Layer 4 of a small transformer language model trained on English Wikipedia (9 layers, counted from 0, width 128).
Take only the direct path to the model's output, skipping the later layers: a vector added to the residual stream pushes a token's score in proportion to its dot product with that token's output vector.

Output vectors of the tokens that the questions are about. A number n stands for (n - 500) times 0.0061.
" someone": 423 461 436 423 539 469 543 537 542 465 550 500 509 411 590 525 520 472 445 437 486 485 495 457 475 554 527 464 449 585 434 459 474 498 512 454 460 494 500 528 506 555 462 530 473 472 590 401 417 494 544 426 579 515 394 548 524 431 446 565 425 567 504 530 503 524 588 553 459 395 530 578 440 478 416 428 487 569 525 610 532 610 505 510 557 421 631 529 504 482 485 508 518 495 441 585 411 471 474 535 501 549 450 545 558 491 541 506 482 446 595 545 469 493 507 461 491 366 441 400 461 581 558 598 633 455 525 580
" reasons": 415 434 410 405 502 516 569 610 562 532 541 526 511 432 614 545 549 495 513 541 397 484 516 505 555 552 550 365 481 438 452 528 560 458 541 491 539 467 489 430 519 405 444 471 528 479 622 524 438 561 492 380 505 411 483 561 465 553 457 496 415 526 631 525 510 591 548 528 453 513 517 677 461 539 409 471 573 493 574 545 424 515 547 558 471 479 602 444 477 499 519 474 445 620 544 555 455 419 471 470 408 552 508 544 434 462 477 566 453 477 562 429 507 450 456 490 494 406 557 529 423 614 441 475 583 450 570 378
" author": 561 544 491 490 507 515 517 570 530 475 515 547 537 499 570 499 486 545 499 512 486 474 546 385 568 454 519 504 411 462 500 530 515 415 460 488 531 494 577 512 564 465 516 484 556 498 524 513 471 501 527 415 473 487 451 495 466 451 479 524 442 484 423 447 456 512 501 496 494 441 518 608 518 534 458 451 522 520 578 564 470 554 490 548 498 472 618 509 514 487 540 406 521 535 460 545 479 486 499 447 481 524 473 420 554 433 500 589 544 512 573 504 456 459 520 475 533 489 437 454 479 486 452 555 542 454 458 505
"game": 505 503 485 422 470 454 582 502 498 475 636 556 517 490 653 518 627 474 438 509 507 548 523 523 518 517 410 523 519 550 373 575 490 400 625 514 524 506 487 528 526 467 546 492 488 525 515 482 366 524 513 426 540 460 488 496 441 493 454 469 456 502 552 581 495 466 488 429 524 415 501 592 498 483 402 552 466 577 535 523 452 514 559 524 481 447 573 467 546 475 507 446 473 473 504 546 433 450 444 606 445 488 529 530 459 547 455 466 496 520 567 475 482 495 501 480 509 456 528 366 418 544 494 532 510 586 533 447
" as": 509 549 488 437 522 465 521 482 551 465 526 515 497 470 487 552 487 471 524 444 487 469 463 436 541 540 537 492 552 648 457 482 515 482 476 473 525 425 502 473 508 514 483 512 477 479 489 478 531 539 482 401 372 463 484 542 478 499 390 515 498 464 523 466 532 531 509 460 411 488 462 498 536 618 581 490 569 487 511 477 553 460 547 501 439 496 597 503 534 507 460 531 478 476 425 483 477 520 442 532 483 445 543 505 551 498 523 485 586 559 482 462 515 502 525 481 500 541 450 526 530 445 606 558 524 482 520 523
"ally": 402 520 475 510 451 463 458 467 594 550 539 531 506 469 660 533 609 500 520 389 522 514 481 486 627 554 570 543 521 562 440 517 444 478 539 505 607 428 446 529 422 371 642 530 532 531 494 542 409 442 498 414 653 377 443 569 516 438 478 454 463 457 625 457 488 661 556 379 381 542 436 575 572 521 470 504 499 514 547 530 353 501 539 532 558 453 559 544 494 525 545 450 572 491 535 538 450 465 463 494 542 568 468 561 556 494 488 457 413 504 489 520 507 527 413 455 543 433 493 483 477 483 472 468 613 383 407 326
" feel": 525 505 463 432 589 451 495 566 550 478 576 551 531 462 660 532 546 474 471 464 459 509 479 501 501 554 569 494 439 531 516 487 512 417 538 520 478 509 546 471 474 525 473 534 462 448 551 576 439 493 489 419 451 385 421 533 487 469 463 467 446 461 515 454 514 508 578 567 491 450 534 529 484 432 409 539 546 558 548 576 480 560 508 545 537 499 594 507 551 439 423 516 553 518 546 512 483 431 450 476 526 483 442 546 526 495 523 546 553 477 542 525 459 542 472 463 483 441 483 424 401 510 451 515 533 495 488 478
" years": 557 512 401 485 507 486 542 534 511 515 585 564 509 451 552 545 425 473 421 512 481 512 464 479 606 513 531 403 532 411 475 537 611 522 545 543 377 516 533 462 519 476 499 447 510 524 514 546 479 548 527 411 539 444 484 505 458 494 418 482 466 543 573 416 487 573 612 498 397 584 461 589 372 542 475 436 445 547 478 579 483 513 511 491 443 517 629 567 457 439 483 477 414 539 439 559 433 503 551 507 436 527 491 518 473 557 472 599 480 533 552 485 521 517 428 511 485 426 550 495 531 501 520 476 471 408 546 499
" NLS": 447 499 499 215 511 486 468 571 444 383 546 632 600 398 704 465 586 670 439 463 574 468 543 425 541 545 628 539 462 568 444 531 459 398 568 590 475 453 655 670 537 404 798 395 628 515 629 442 103 519 515 306 549 255 384 553 425 464 305 414 291 447 572 523 508 574 533 595 438 475 538 691 516 558 148 609 567 570 681 808 421 735 596 518 520 636 666 463 557 506 552 473 447 535 366 468 208 355 534 653 470 422 553 598 421 520 456 469 504 398 661 428 647 436 474 455 466 456 418 330 393 574 372 536 608 526 537 316
"Sources": 484 485 416 494 507 531 539 588 508 425 567 554 535 443 597 554 377 539 475 495 451 439 536 459 561 569 589 532 426 499 593 450 450 439 467 543 424 480 569 549 566 529 504 500 591 438 581 571 379 515 515 506 448 409 437 450 396 536 465 575 430 507 567 438 539 591 493 547 488 425 426 529 540 521 391 555 486 525 581 552 442 532 563 552 514 436 563 554 473 478 512 385 573 598 341 474 427 486 450 547 438 543 474 493 545 491 504 545 578 584 570 509 499 428 414 465 594 478 507 466 470 533 372 471 548 414 486 498
"Species": 404 397 338 424 555 593 533 665 532 471 538 506 499 437 657 509 534 535 585 454 556 410 496 472 573 545 435 585 528 549 424 461 461 492 442 615 373 395 620 476 503 414 556 606 555 504 525 501 356 560 605 467 448 325 378 475 465 487 529 484 430 570 434 449 528 546 550 528 391 328 478 551 464 568 346 575 402 603 631 596 494 580 494 498 565 512 503 581 535 363 594 531 516 530 392 480 430 416 525 577 437 550 470 553 573 492 435 574 581 464 580 447 502 442 492 394 456 571 434 408 537 563 508 554 504 584 502 496
" Nomada": 434 484 536 253 512 530 470 604 453 377 579 561 604 391 760 431 545 671 428 468 561 487 543 436 475 508 551 535 397 588 502 525 435 380 582 562 465 485 685 589 566 445 757 411 647 526 675 454 26 546 501 283 550 331 376 617 444 499 273 438 271 424 611 502 448 576 598 589 421 464 618 725 498 569 142 671 553 594 773 864 439 661 561 501 526 655 698 433 602 482 500 469 500 536 339 441 208 321 519 601 457 380 554 571 377 517 467 455 531 407 604 460 606 417 476 476 503 464 368 392 296 545 393 585 588 629 508 327
" advantage": 540 513 349 438 513 433 509 614 452 499 538 543 469 391 602 557 544 469 492 497 507 570 482 385 527 529 544 514 498 507 514 438 507 427 531 477 477 492 537 462 560 473 539 493 541 491 551 438 435 482 499 414 493 375 485 566 451 567 472 483 430 493 461 519 492 538 561 499 446 518 444 602 422 520 451 568 533 557 600 590 389 538 580 498 576 490 599 546 555 540 480 482 472 507 497 513 421 423 491 505 514 480 493 522 432 433 536 502 564 528 535 489 503 517 559 489 412 484 483 474 505 531 402 506 583 558 481 447
" decl": 533 454 493 488 509 474 507 587 452 521 502 498 543 471 589 534 487 530 444 527 524 560 470 443 528 574 551 469 450 446 539 523 454 442 550 467 559 492 494 454 513 490 532 552 555 528 511 480 469 542 508 467 482 400 476 537 478 548 449 466 458 465 454 478 505 454 531 567 386 423 487 544 505 449 429 532 498 596 605 579 468 462 482 557 451 489 589 492 506 521 543 564 505 505 480 548 501 447 447 510 502 548 468 559 433 549 463 516 521 557 510 490 484 501 513 465 459 480 509 454 494 569 415 503 568 402 457 483
" LINEAR": 468 492 490 362 570 473 477 608 468 452 564 572 597 467 709 494 563 582 443 470 554 511 534 415 555 581 497 472 438 500 482 535 463 404 561 555 462 461 652 554 522 429 703 479 579 515 619 447 165 523 495 368 509 265 414 546 475 455 370 442 338 441 595 501 517 585 586 597 454 411 530 582 465 505 238 623 576 545 710 767 429 571 632 496 515 538 604 459 535 495 498 512 456 498 393 461 277 368 462 585 480 509 476 543 463 544 487 524 554 434 575 447 557 451 517 451 442 468 456 411 452 585 410 561 583 503 533 403
",": 528 488 476 487 465 555 438 474 461 536 462 553 484 495 546 575 471 442 460 550 487 524 506 499 492 511 447 438 529 488 397 442 454 481 519 516 570 520 428 528 493 470 515 577 509 447 597 518 558 450 508 494 463 513 458 516 522 454 494 453 556 446 543 472 513 491 455 530 448 548 493 526 499 503 521 458 543 502 473 455 556 577 487 515 459 441 578 506 544 458 468 520 430 438 483 533 437 510 480 522 495 541 480 480 569 486 493 527 495 469 437 513 592 540 475 562 510 588 527 497 590 529 515 505 447 461 535 493

Output weights of attention head 0. The head adds the sum of these rows, row i times number i of z. A number n stands for (n - 500) times 0.0011.
o0: 740 442 537 543 345 617 337 514 393 486 463 509 523 467 332 492 535 529 167 660 813 460 657 543 362 521 213 576 594 639 470 520 249 541 351 606 558 448 393 619 534 551 241 275 674 442 576 399 798 573 406 632 426 472 226 292 429 436 637 346 590 174 482 243 297 727 338 490 706 620 522 535 404 347 631 402 451 554 592 288 489 855 430 371 353 461 604 438 487 657 369 540 438 255 802 700 702 699 488 484 432 402 583 231 432 424 653 584 464 525 472 819 604 457 338 832 602 608 606 520 532 577 416 363 295 351 638 497
o1: 312 336 610 550 380 312 561 486 544 428 512 620 456 472 351 669 502 428 796 471 694 401 339 672 567 473 474 550 624 588 703 403 308 412 384 415 499 542 558 578 428 775 515 660 530 611 596 535 165 421 672 452 710 371 500 486 550 321 695 614 268 745 495 479 625 351 557 652 373 362 499 374 590 466 384 505 651 443 579 338 421 590 445 526 560 619 465 382 437 662 524 449 492 448 405 526 585 433 565 603 338 412 408 600 477 470 516 540 550 438 393 485 354 617 438 424 496 537 550 499 612 453 466 505 584 720 371 481
o2: 431 809 592 536 541 492 517 636 469 477 431 478 369 451 378 345 525 336 403 455 773 560 445 401 717 672 746 676 341 469 562 383 631 434 674 403 238 350 438 493 225 518 447 629 409 583 344 553 495 600 442 381 560 269 681 534 404 566 315 460 233 548 481 431 304 440 703 545 304 632 233 273 645 406 413 509 689 563 678 705 552 261 436 635 630 511 568 485 472 594 601 574 532 554 467 375 428 330 568 574 672 259 506 586 471 451 527 564 505 761 606 615 412 681 337 606 292 577 549 510 319 599 434 430 669 511 581 425
o3: 525 465 688 598 695 487 315 556 315 630 535 456 345 489 413 431 754 411 614 568 272 497 546 549 556 485 543 372 623 569 361 482 667 508 373 655 297 533 562 483 604 390 400 463 467 523 610 455 431 254 526 330 586 545 431 678 616 472 495 590 510 357 402 418 461 411 328 460 528 398 405 349 541 561 611 476 470 298 371 604 352 708 610 513 578 621 390 423 766 602 617 634 387 590 504 456 327 594 591 463 448 503 490 310 726 598 633 313 514 509 370 472 488 542 490 421 430 462 560 635 738 492 425 617 414 449 823 559
o4: 480 516 593 754 522 437 386 625 237 580 508 649 444 563 426 379 635 558 591 484 613 491 540 430 418 478 457 529 562 515 552 590 655 557 393 571 65 409 663 489 542 565 536 400 731 528 425 547 286 515 371 483 639 429 686 485 569 521 532 360 141 644 361 315 573 553 657 595 444 409 537 395 521 499 529 386 421 399 530 581 366 533 463 479 381 649 483 470 726 706 492 502 594 500 427 575 501 487 543 588 557 531 451 431 437 548 452 334 428 533 502 521 362 635 376 494 396 542 540 564 678 413 342 481 444 664 522 588
o5: 383 674 590 438 529 728 465 455 330 433 540 447 553 485 505 478 531 457 558 612 679 556 685 605 410 617 627 541 553 631 635 402 612 418 299 617 279 491 592 595 497 437 436 436 476 554 484 464 61 450 530 332 720 714 469 471 477 433 703 496 259 466 452 609 617 430 423 495 478 540 545 155 516 346 595 620 437 516 435 398 456 519 577 470 556 677 277 464 668 548 563 443 305 466 609 399 349 550 540 566 575 409 380 437 608 558 564 401 600 549 405 523 568 489 632 504 415 520 403 476 669 349 452 450 473 519 551 395
o6: 418 603 534 556 463 517 509 364 383 468 357 527 535 422 507 554 522 397 619 558 590 463 722 592 514 506 564 735 488 571 405 322 483 452 705 594 511 553 552 583 521 584 724 593 527 462 235 489 557 617 428 370 484 492 785 328 536 706 581 395 526 433 556 798 284 353 502 531 366 582 325 406 542 357 422 570 533 367 441 443 594 705 421 669 634 474 271 548 391 518 625 473 417 488 568 432 429 523 551 538 834 756 464 632 598 518 316 499 600 607 378 574 514 433 348 507 383 428 464 720 532 406 333 267 527 511 552 451
o7: 467 479 603 490 299 650 379 451 363 643 503 482 554 464 245 532 564 520 531 413 373 294 558 677 575 475 537 568 424 339 555 403 508 509 374 409 278 517 522 552 648 549 511 374 502 587 367 520 673 387 325 493 707 480 377 472 501 452 480 568 591 384 518 551 351 689 519 641 571 607 494 305 454 673 663 497 684 487 475 446 423 625 725 493 519 529 522 413 541 682 459 281 588 405 400 412 564 668 608 714 733 501 395 365 438 512 494 423 591 355 435 652 561 620 505 378 485 525 187 560 556 315 555 444 579 446 534 405
o8: 732 530 506 348 570 408 443 491 457 484 481 532 409 433 440 597 559 561 393 596 490 486 567 540 528 558 623 491 719 445 477 479 528 394 533 536 567 442 392 689 571 492 395 604 260 660 646 348 137 379 481 239 672 458 497 565 554 462 354 430 354 528 581 430 610 495 372 445 449 336 601 350 581 534 661 578 583 467 438 385 505 796 513 528 363 662 532 465 429 665 598 369 477 454 436 524 560 339 491 510 364 681 459 456 619 527 607 529 579 362 554 414 551 437 627 556 448 458 559 487 576 677 575 554 576 416 611 447
o9: 606 685 503 464 617 502 365 627 593 517 522 588 373 470 580 443 495 519 310 840 644 728 484 495 368 684 407 458 706 613 532 550 464 589 604 682 708 390 419 459 403 187 235 410 396 500 434 482 589 507 518 270 435 521 702 580 378 274 482 254 587 364 577 394 633 618 423 400 507 579 435 402 323 386 628 682 322 789 651 505 594 508 487 399 477 632 513 383 667 461 338 542 381 445 609 557 399 394 510 463 352 415 657 332 313 495 551 465 417 484 396 617 680 644 480 748 289 649 715 518 669 627 405 520 260 550 721 407
o10: 600 309 345 667 405 635 416 506 635 283 375 605 729 343 740 649 312 554 631 478 659 552 509 453 381 633 389 545 410 105 604 472 462 606 508 585 651 556 496 547 464 650 865 723 547 410 724 457 435 489 447 386 538 381 379 442 469 443 630 351 446 638 559 398 605 509 391 637 308 565 484 522 386 362 340 316 710 679 611 450 524 517 486 511 285 458 653 494 705 318 507 261 580 361 530 729 269 322 458 373 638 767 245 619 771 421 571 577 348 439 596 520 556 612 515 371 521 527 709 345 636 540 429 548 506 471 304 168
o11: 544 427 324 624 665 531 580 538 681 371 370 548 524 562 753 503 348 539 495 589 455 527 394 308 403 484 346 435 583 488 477 459 417 390 662 516 864 663 496 438 461 396 611 470 512 361 511 537 754 478 626 452 381 509 498 561 528 387 366 409 592 548 530 495 408 485 426 412 450 478 414 702 368 482 430 504 440 712 642 546 546 447 497 410 439 406 602 448 453 225 492 375 376 442 456 548 441 364 545 489 461 614 505 559 584 545 354 785 578 431 542 521 558 626 476 474 489 603 663 452 600 528 481 559 316 451 456 436
o12: 626 672 417 521 639 344 448 581 798 523 590 387 503 388 598 584 587 546 493 569 366 576 349 468 467 567 436 483 374 413 648 532 522 489 636 472 579 709 731 284 361 452 525 422 416 499 658 458 453 517 394 477 529 300 436 658 655 576 260 504 451 522 597 410 466 284 426 494 621 286 428 616 203 477 387 578 662 739 479 820 217 438 557 661 630 302 521 410 341 645 719 483 564 570 255 436 568 510 631 448 407 484 446 473 568 435 555 411 648 562 710 322 543 704 477 340 535 440 548 566 322 545 439 492 639 433 514 366
o13: 591 494 430 551 405 546 483 298 652 477 618 380 540 287 467 380 447 266 619 466 666 494 449 568 593 717 339 580 444 499 513 331 600 469 457 708 716 357 356 433 421 643 512 730 425 355 712 319 205 445 508 411 420 387 214 511 427 611 623 584 485 430 489 366 512 467 327 669 484 433 483 595 452 520 643 666 597 574 564 311 558 508 358 650 488 526 645 499 632 611 453 487 603 373 583 561 676 533 317 423 544 471 416 481 691 517 606 577 411 558 458 679 401 516 665 473 570 601 461 343 260 695 378 543 644 502 445 510
o14: 588 515 493 416 306 441 622 550 362 463 649 468 457 488 507 592 438 498 456 409 536 317 545 501 499 519 664 651 399 378 558 536 472 670 647 433 206 467 591 504 662 580 561 588 409 519 510 334 146 564 469 492 584 753 427 284 514 559 597 576 403 533 465 386 475 439 446 640 353 357 415 542 564 396 362 508 599 301 539 572 422 647 561 337 619 500 654 642 495 569 528 521 429 609 572 492 589 385 464 384 490 509 401 506 537 478 581 579 449 562 515 481 401 423 522 633 584 657 606 435 380 404 523 465 620 542 358 539
o15: 538 688 390 529 319 509 472 379 824 451 556 299 663 514 500 325 552 575 406 499 692 578 571 586 538 612 464 458 441 387 651 501 263 509 376 492 632 575 542 420 371 504 624 552 567 511 448 505 839 589 684 481 467 475 364 552 411 704 459 464 617 479 538 521 560 525 567 441 560 426 445 652 408 285 439 607 458 577 524 572 412 375 392 600 597 548 429 418 443 405 462 399 632 514 642 340 635 463 341 442 597 463 553 571 278 505 551 417 602 506 695 485 323 441 509 489 582 525 493 404 255 493 470 476 342 672 412 415
o16: 569 337 817 490 438 335 347 676 512 721 555 642 480 543 157 489 719 713 440 403 488 667 367 650 573 468 296 327 488 407 608 500 436 569 763 553 538 687 543 614 524 439 421 528 619 476 513 547 577 291 628 509 709 441 355 265 475 707 364 474 455 267 383 459 444 268 286 456 560 591 590 499 340 389 768 635 505 374 621 428 393 567 384 607 411 674 541 343 518 497 505 226 486 578 404 491 754 548 719 385 395 392 733 310 597 432 477 674 780 442 492 398 254 519 602 307 513 514 583 577 478 675 529 668 609 201 475 682
o17: 506 478 281 479 558 574 445 394 874 482 539 465 623 465 539 414 304 610 509 464 349 473 264 429 494 453 394 478 388 529 524 440 507 403 647 417 861 511 434 395 399 518 541 582 568 500 629 465 515 548 664 540 294 555 428 532 456 360 354 527 678 495 438 473 449 457 458 398 463 550 473 731 531 577 520 626 478 736 687 455 618 295 586 344 491 296 575 465 472 325 437 413 570 511 382 558 500 526 653 510 462 396 526 526 575 502 501 581 566 420 379 379 661 639 645 539 625 588 673 430 524 534 643 567 527 435 374 502
o18: 617 571 489 433 390 291 545 367 810 478 524 410 636 498 599 482 681 398 497 498 419 619 509 511 482 540 512 490 356 473 580 376 531 477 390 526 831 598 517 359 436 379 615 639 487 486 419 436 685 595 497 477 408 385 536 596 418 783 504 569 684 450 428 544 625 549 441 460 703 475 481 518 285 358 618 621 481 570 462 479 345 406 549 726 623 501 481 469 607 320 463 435 586 410 497 403 582 607 411 446 665 438 423 380 406 482 464 467 666 534 609 462 376 527 452 454 498 463 416 360 228 616 457 580 404 434 509 524
o19: 546 206 582 475 672 570 518 254 594 500 353 528 477 638 649 500 573 441 430 457 592 545 508 519 327 497 443 388 706 520 501 544 520 277 484 561 686 368 143 477 335 421 653 402 420 322 473 655 772 444 805 602 591 479 359 593 365 545 517 363 625 366 374 622 556 607 615 442 573 764 561 561 366 506 561 372 548 713 419 291 649 340 449 562 385 565 424 554 438 171 327 396 525 292 464 545 587 546 479 664 623 588 500 421 330 511 372 533 452 520 521 521 595 713 417 427 514 327 524 539 528 634 510 384 357 571 415 475
o20: 466 466 518 378 515 352 668 447 597 484 611 348 395 531 505 382 684 398 449 488 353 542 456 394 513 489 695 534 551 784 511 571 557 465 430 370 643 519 542 373 348 311 215 324 325 517 225 524 822 765 552 587 500 579 668 552 478 546 398 562 780 455 443 510 512 492 482 403 695 556 464 539 443 608 597 494 478 584 543 616 451 307 590 414 683 604 544 588 516 366 619 616 468 598 467 362 560 427 481 398 505 240 589 509 245 522 648 526 548 775 614 509 442 530 583 497 473 511 319 485 221 437 559 435 616 509 458 576
o21: 398 443 452 535 661 483 405 384 847 405 413 465 664 494 532 527 349 527 714 557 409 437 499 460 485 376 333 516 403 656 358 387 440 441 446 570 688 576 417 652 532 620 572 544 648 460 717 358 9 434 666 599 497 472 530 524 531 465 674 607 410 510 527 539 443 539 382 366 531 471 558 655 606 685 365 419 494 470 382 454 557 472 501 552 473 261 325 462 382 435 601 445 682 475 438 560 577 710 580 565 502 545 363 567 648 648 591 489 485 372 372 323 642 333 552 484 736 431 584 402 537 487 512 446 556 468 467 624
o22: 582 504 412 442 556 572 517 521 526 259 257 658 291 543 669 433 543 508 438 616 282 379 550 310 563 442 595 524 374 725 556 341 340 373 383 441 472 612 580 529 447 226 393 425 358 602 496 302 706 644 492 398 647 609 400 637 576 520 352 610 667 397 572 496 402 599 444 547 554 630 660 293 292 562 692 535 692 388 456 455 393 640 735 338 622 681 540 432 540 776 610 279 542 476 333 465 494 440 431 603 587 559 707 416 504 517 602 347 703 508 461 485 604 449 672 448 500 539 128 491 532 561 510 387 455 425 585 224
o23: 450 506 341 693 529 520 473 409 382 554 541 521 522 651 505 453 544 430 392 712 806 424 653 557 424 456 497 513 401 124 506 364 496 466 551 453 515 393 524 429 620 767 700 536 394 611 450 678 327 562 480 292 627 567 523 555 636 394 492 461 88 699 445 528 837 327 477 582 353 287 476 533 600 331 377 583 467 545 599 480 465 850 437 664 448 582 564 617 465 581 460 560 606 458 482 502 514 333 468 548 495 632 340 420 657 644 351 381 325 283 472 554 514 767 627 665 325 461 633 358 610 495 373 482 192 663 567 275
o24: 499 743 503 325 403 371 448 637 300 620 449 583 511 511 435 280 587 539 457 545 226 480 557 509 697 319 659 481 424 634 464 464 552 550 530 391 282 450 538 460 575 442 466 503 596 564 564 517 861 712 403 443 472 428 694 626 625 371 185 475 661 450 561 424 500 473 518 430 390 386 466 308 650 591 477 474 396 247 534 528 507 560 526 340 563 606 354 305 646 650 429 546 532 398 465 430 439 516 450 571 490 495 523 496 445 615 375 399 575 540 407 516 669 540 336 640 361 534 583 664 675 465 468 517 459 420 707 512
o25: 615 547 645 241 554 476 577 587 223 438 567 591 398 630 708 639 609 606 338 601 360 656 757 316 610 399 532 612 465 432 266 477 549 446 720 700 408 247 480 497 598 256 502 568 436 569 486 586 314 593 520 377 399 500 618 506 511 502 516 358 477 328 359 444 504 465 487 579 441 473 589 389 475 551 618 395 494 470 528 457 592 659 584 321 392 625 545 566 639 542 383 483 371 429 385 581 458 588 443 498 593 451 688 405 585 660 407 449 509 491 394 577 589 523 615 629 327 477 576 551 611 705 315 572 367 419 577 461
o26: 412 386 215 593 279 561 693 338 809 298 475 331 691 512 552 583 438 500 553 348 620 343 564 639 628 428 525 596 229 224 457 343 299 576 700 366 797 557 605 555 503 637 767 666 534 557 298 486 134 536 629 482 482 540 312 464 558 664 499 609 272 475 418 696 567 439 520 619 407 572 612 597 393 523 499 674 779 556 539 457 406 758 623 558 617 457 510 492 528 440 550 356 595 448 350 586 476 558 488 428 633 515 323 480 540 435 441 547 701 527 542 423 417 463 556 453 522 546 375 434 373 436 563 604 630 494 306 510
o27: 310 483 556 554 704 594 608 640 402 437 599 507 483 562 625 519 458 549 381 446 601 516 466 408 536 369 569 640 505 492 358 607 696 496 574 607 187 315 609 347 462 544 508 480 562 487 553 506 126 540 463 548 511 715 560 439 510 513 667 532 240 453 436 549 327 461 615 557 239 642 417 462 612 497 412 467 581 395 595 630 592 382 406 368 514 558 483 655 537 528 414 659 316 564 477 536 494 510 586 490 452 495 467 572 495 495 401 612 507 730 444 513 511 378 383 602 422 449 764 592 456 415 414 522 518 553 564 582
o28: 244 482 512 690 612 318 552 325 358 424 195 578 441 399 781 521 445 448 542 629 482 504 525 366 327 374 683 373 622 624 502 563 459 377 501 546 455 412 440 535 567 532 737 542 513 372 455 603 115 332 517 488 500 722 644 686 621 532 495 467 191 648 465 542 544 532 404 567 481 563 755 407 617 445 461 456 395 429 344 495 410 532 621 622 477 641 491 716 573 517 547 564 693 377 509 527 497 566 501 582 465 696 242 568 404 421 443 534 442 483 494 392 429 741 458 475 379 269 495 408 697 547 525 637 417 686 542 641
o29: 641 348 420 630 561 459 484 485 482 430 574 696 439 666 491 620 741 537 613 342 553 480 441 398 585 578 402 364 613 638 355 429 489 490 407 639 336 482 657 301 445 503 478 495 485 498 516 501 652 554 356 535 566 466 491 590 398 514 601 469 624 519 399 344 380 440 533 584 653 476 546 601 302 234 674 336 616 378 529 606 112 505 641 440 361 670 579 535 607 556 478 590 455 476 387 623 475 490 364 399 514 476 519 285 566 398 603 363 492 527 591 541 300 536 395 584 499 510 608 595 325 632 250 655 478 586 386 646
o30: 474 302 641 560 402 475 487 553 608 444 354 450 503 512 411 455 381 550 545 596 574 422 361 687 265 422 267 449 559 219 479 683 374 609 655 448 605 692 401 560 426 455 438 542 742 543 418 484 606 435 618 704 656 427 560 453 619 733 425 545 359 730 481 377 701 654 667 635 516 423 733 474 374 584 324 532 387 429 415 504 623 679 451 661 327 479 543 425 483 278 552 415 594 614 503 465 603 557 547 384 386 764 296 452 405 539 222 690 295 375 857 432 411 588 382 580 567 435 689 356 508 709 721 397 365 392 436 565
o31: 562 471 246 506 492 428 522 544 529 488 449 438 501 456 547 274 556 379 550 539 489 597 390 537 430 566 404 585 459 617 463 508 637 596 745 594 816 503 485 364 406 337 419 423 756 607 302 680 660 813 508 347 291 340 646 609 351 622 419 352 729 549 514 529 653 492 555 500 535 530 466 658 408 670 503 729 394 616 494 404 617 363 416 282 572 548 415 407 758 211 352 632 425 528 609 488 215 510 410 384 598 433 628 427 432 620 358 320 440 512 378 610 609 575 474 664 281 590 458 584 657 324 422 604 398 505 565 674

Each question shows a token from some text and the vector z that the head gathered there. A number n stands for (n - 500) times 0.0074.

" the": 376 462 513 429 428 524 620 547 500 488 481 623 547 434 396 535 518 585 666 585 575 626 539 455 442 530 689 437 565 404 571 616
Which two tokens does it push up most, strongest first? "ally", "game"

" newspaper": 422 401 487 549 446 533 435 469 492 565 438 543 623 608 433 530 457 696 685 551 657 632 530 349 469 537 491 446 542 527 399 623
Which of these tokens does it push up most? " as"

" and": 406 522 478 493 538 409 504 512 414 536 553 527 756 564 407 529 529 613 766 498 535 564 366 547 426 462 544 418 518 559 526 587
Which of these tokens does it push up most? " feel"

"irl": 414 569 497 511 443 278 451 521 509 550 569 668 719 503 380 523 570 700 650 531 558 599 540 514 418 401 564 285 474 497 604 543
Which of these tokens does it push up most? " reasons"

".": 517 538 522 358 394 561 584 528 525 501 755 679 656 705 485 606 398 662 619 581 465 668 518 579 211 344 610 402 471 418 524 425
Which of these tokens does it push up most? "ally"

"rs": 314 585 522 426 441 599 427 480 470 504 451 541 644 550 462 610 468 680 757 593 661 556 594 567 306 467 745 453 569 608 481 611
Which of these tokens does it push up most? " Nomada"

"se": 553 455 436 390 364 361 473 492 623 490 394 665 536 426 496 461 568 661 535 554 537 763 547 310 363 446 572 430 601 373 637 328
Which of these tokens does it push up most? " someone"

" who": 429 696 503 392 466 428 372 443 512 522 574 617 722 497 475 601 635 716 585 509 454 619 458 641 268 276 710 457 606 387 700 506
Which of these tokens does it push up most? " Nomada"

" Whit": 435 528 534 336 373 484 556 465 534 536 621 691 573 539 472 496 437 716 502 609 455 598 477 428 345 516 598 578 499 383 465 565
Which of these tokens does it push up most? " Nomada"

"B": 345 460 449 528 572 314 486 453 351 432 446 611 769 450 407 493 453 617 622 447 632 648 416 450 468 380 445 420 591 505 556 620
Which of these tokens does it push up most? " reasons"

"y": 470 567 488 434 423 526 470 527 581 596 578 544 612 667 454 544 580 576 763 592 543 535 536 396 375 589 673 398 459 580 462 532
Which of these tokens does it push down most? " years"

" The": 415 483 399 540 466 455 449 390 576 558 590 674 654 540 265 539 552 587 734 478 384 633 486 631 393 542 677 384 603 571 640 675
Which of these tokens does it push up most? " LINEAR"

"ed": 399 284 445 539 374 424 334 381 567 628 304 528 597 557 459 527 500 725 707 555 769 586 450 355 482 658 467 425 454 425 412 685
Which of these tokens does it push up most? " as"

" funds": 420 508 554 467 383 506 453 519 559 574 448 572 550 597 382 574 492 691 682 647 580 562 493 425 456 486 514 382 417 404 402 606
Which of these tokens does it push up most? " as"

"ing": 378 458 522 418 403 551 540 456 544 600 560 606 607 505 319 554 450 566 638 597 518 515 508 472 373 473 565 460 541 487 456 612
Which of these tokens does it push down most? "Sources"

" well": 461 611 423 424 430 258 406 543 481 507 414 718 695 506 551 379 639 813 551 341 533 582 529 455 400 467 755 482 432 561 465 566
Which two tokens does it push up most, strongest first? " author", " Nomada"

" By": 509 357 506 481 465 402 492 452 440 535 621 647 709 526 414 523 514 545 659 545 524 559 458 409 385 522 475 486 466 542 572 592
Which of these tokens does it push up most? " reasons"

"s": 305 468 483 534 579 299 488 454 353 420 429 598 821 439 427 475 438 612 629 413 653 645 424 451 484 359 444 423 609 499 564 622
Which of these tokens does it push up most? " reasons"

" (": 422 497 422 457 495 411 466 453 400 411 543 578 651 526 438 534 496 619 597 537 488 674 419 468 374 379 592 494 506 485 643 525
Which of these tokens does it push down most? " as"

" a": 605 578 348 481 409 239 313 672 514 489 391 635 698 521 412 362 811 774 603 467 496 586 445 434 390 435 633 384 325 686 521 365
Which of these tokens does it push up most? " author"

" its": 434 358 576 572 378 487 485 571 491 759 477 658 653 622 423 491 472 774 836 607 671 394 455 550 502 688 501 422 368 577 399 820
Which of these tokens does it push down most? "Sources"

"son": 451 531 510 448 349 270 393 520 565 533 566 611 653 572 407 475 539 755 650 643 536 623 552 422 430 455 580 390 440 513 598 512
Which of these tokens does it push down most? " NLS"

" including": 659 430 317 481 340 447 427 442 398 611 434 662 463 544 487 482 512 735 509 557 563 639 456 346 374 464 456 466 496 431 506 596
Which two tokens does it push up most, strongest first? ",", " as"

" prevent": 309 626 499 373 455 608 448 481 435 454 495 542 671 513 472 652 438 687 744 570 597 578 583 656 273 415 844 461 605 607 555 607
Which of these tokens does it push down most? ","

" want": 466 538 485 583 357 675 607 476 711 537 422 663 587 580 394 485 783 485 745 591 548 506 684 410 225 570 673 376 535 611 471 572
Which of these tokens does it push up most? "game"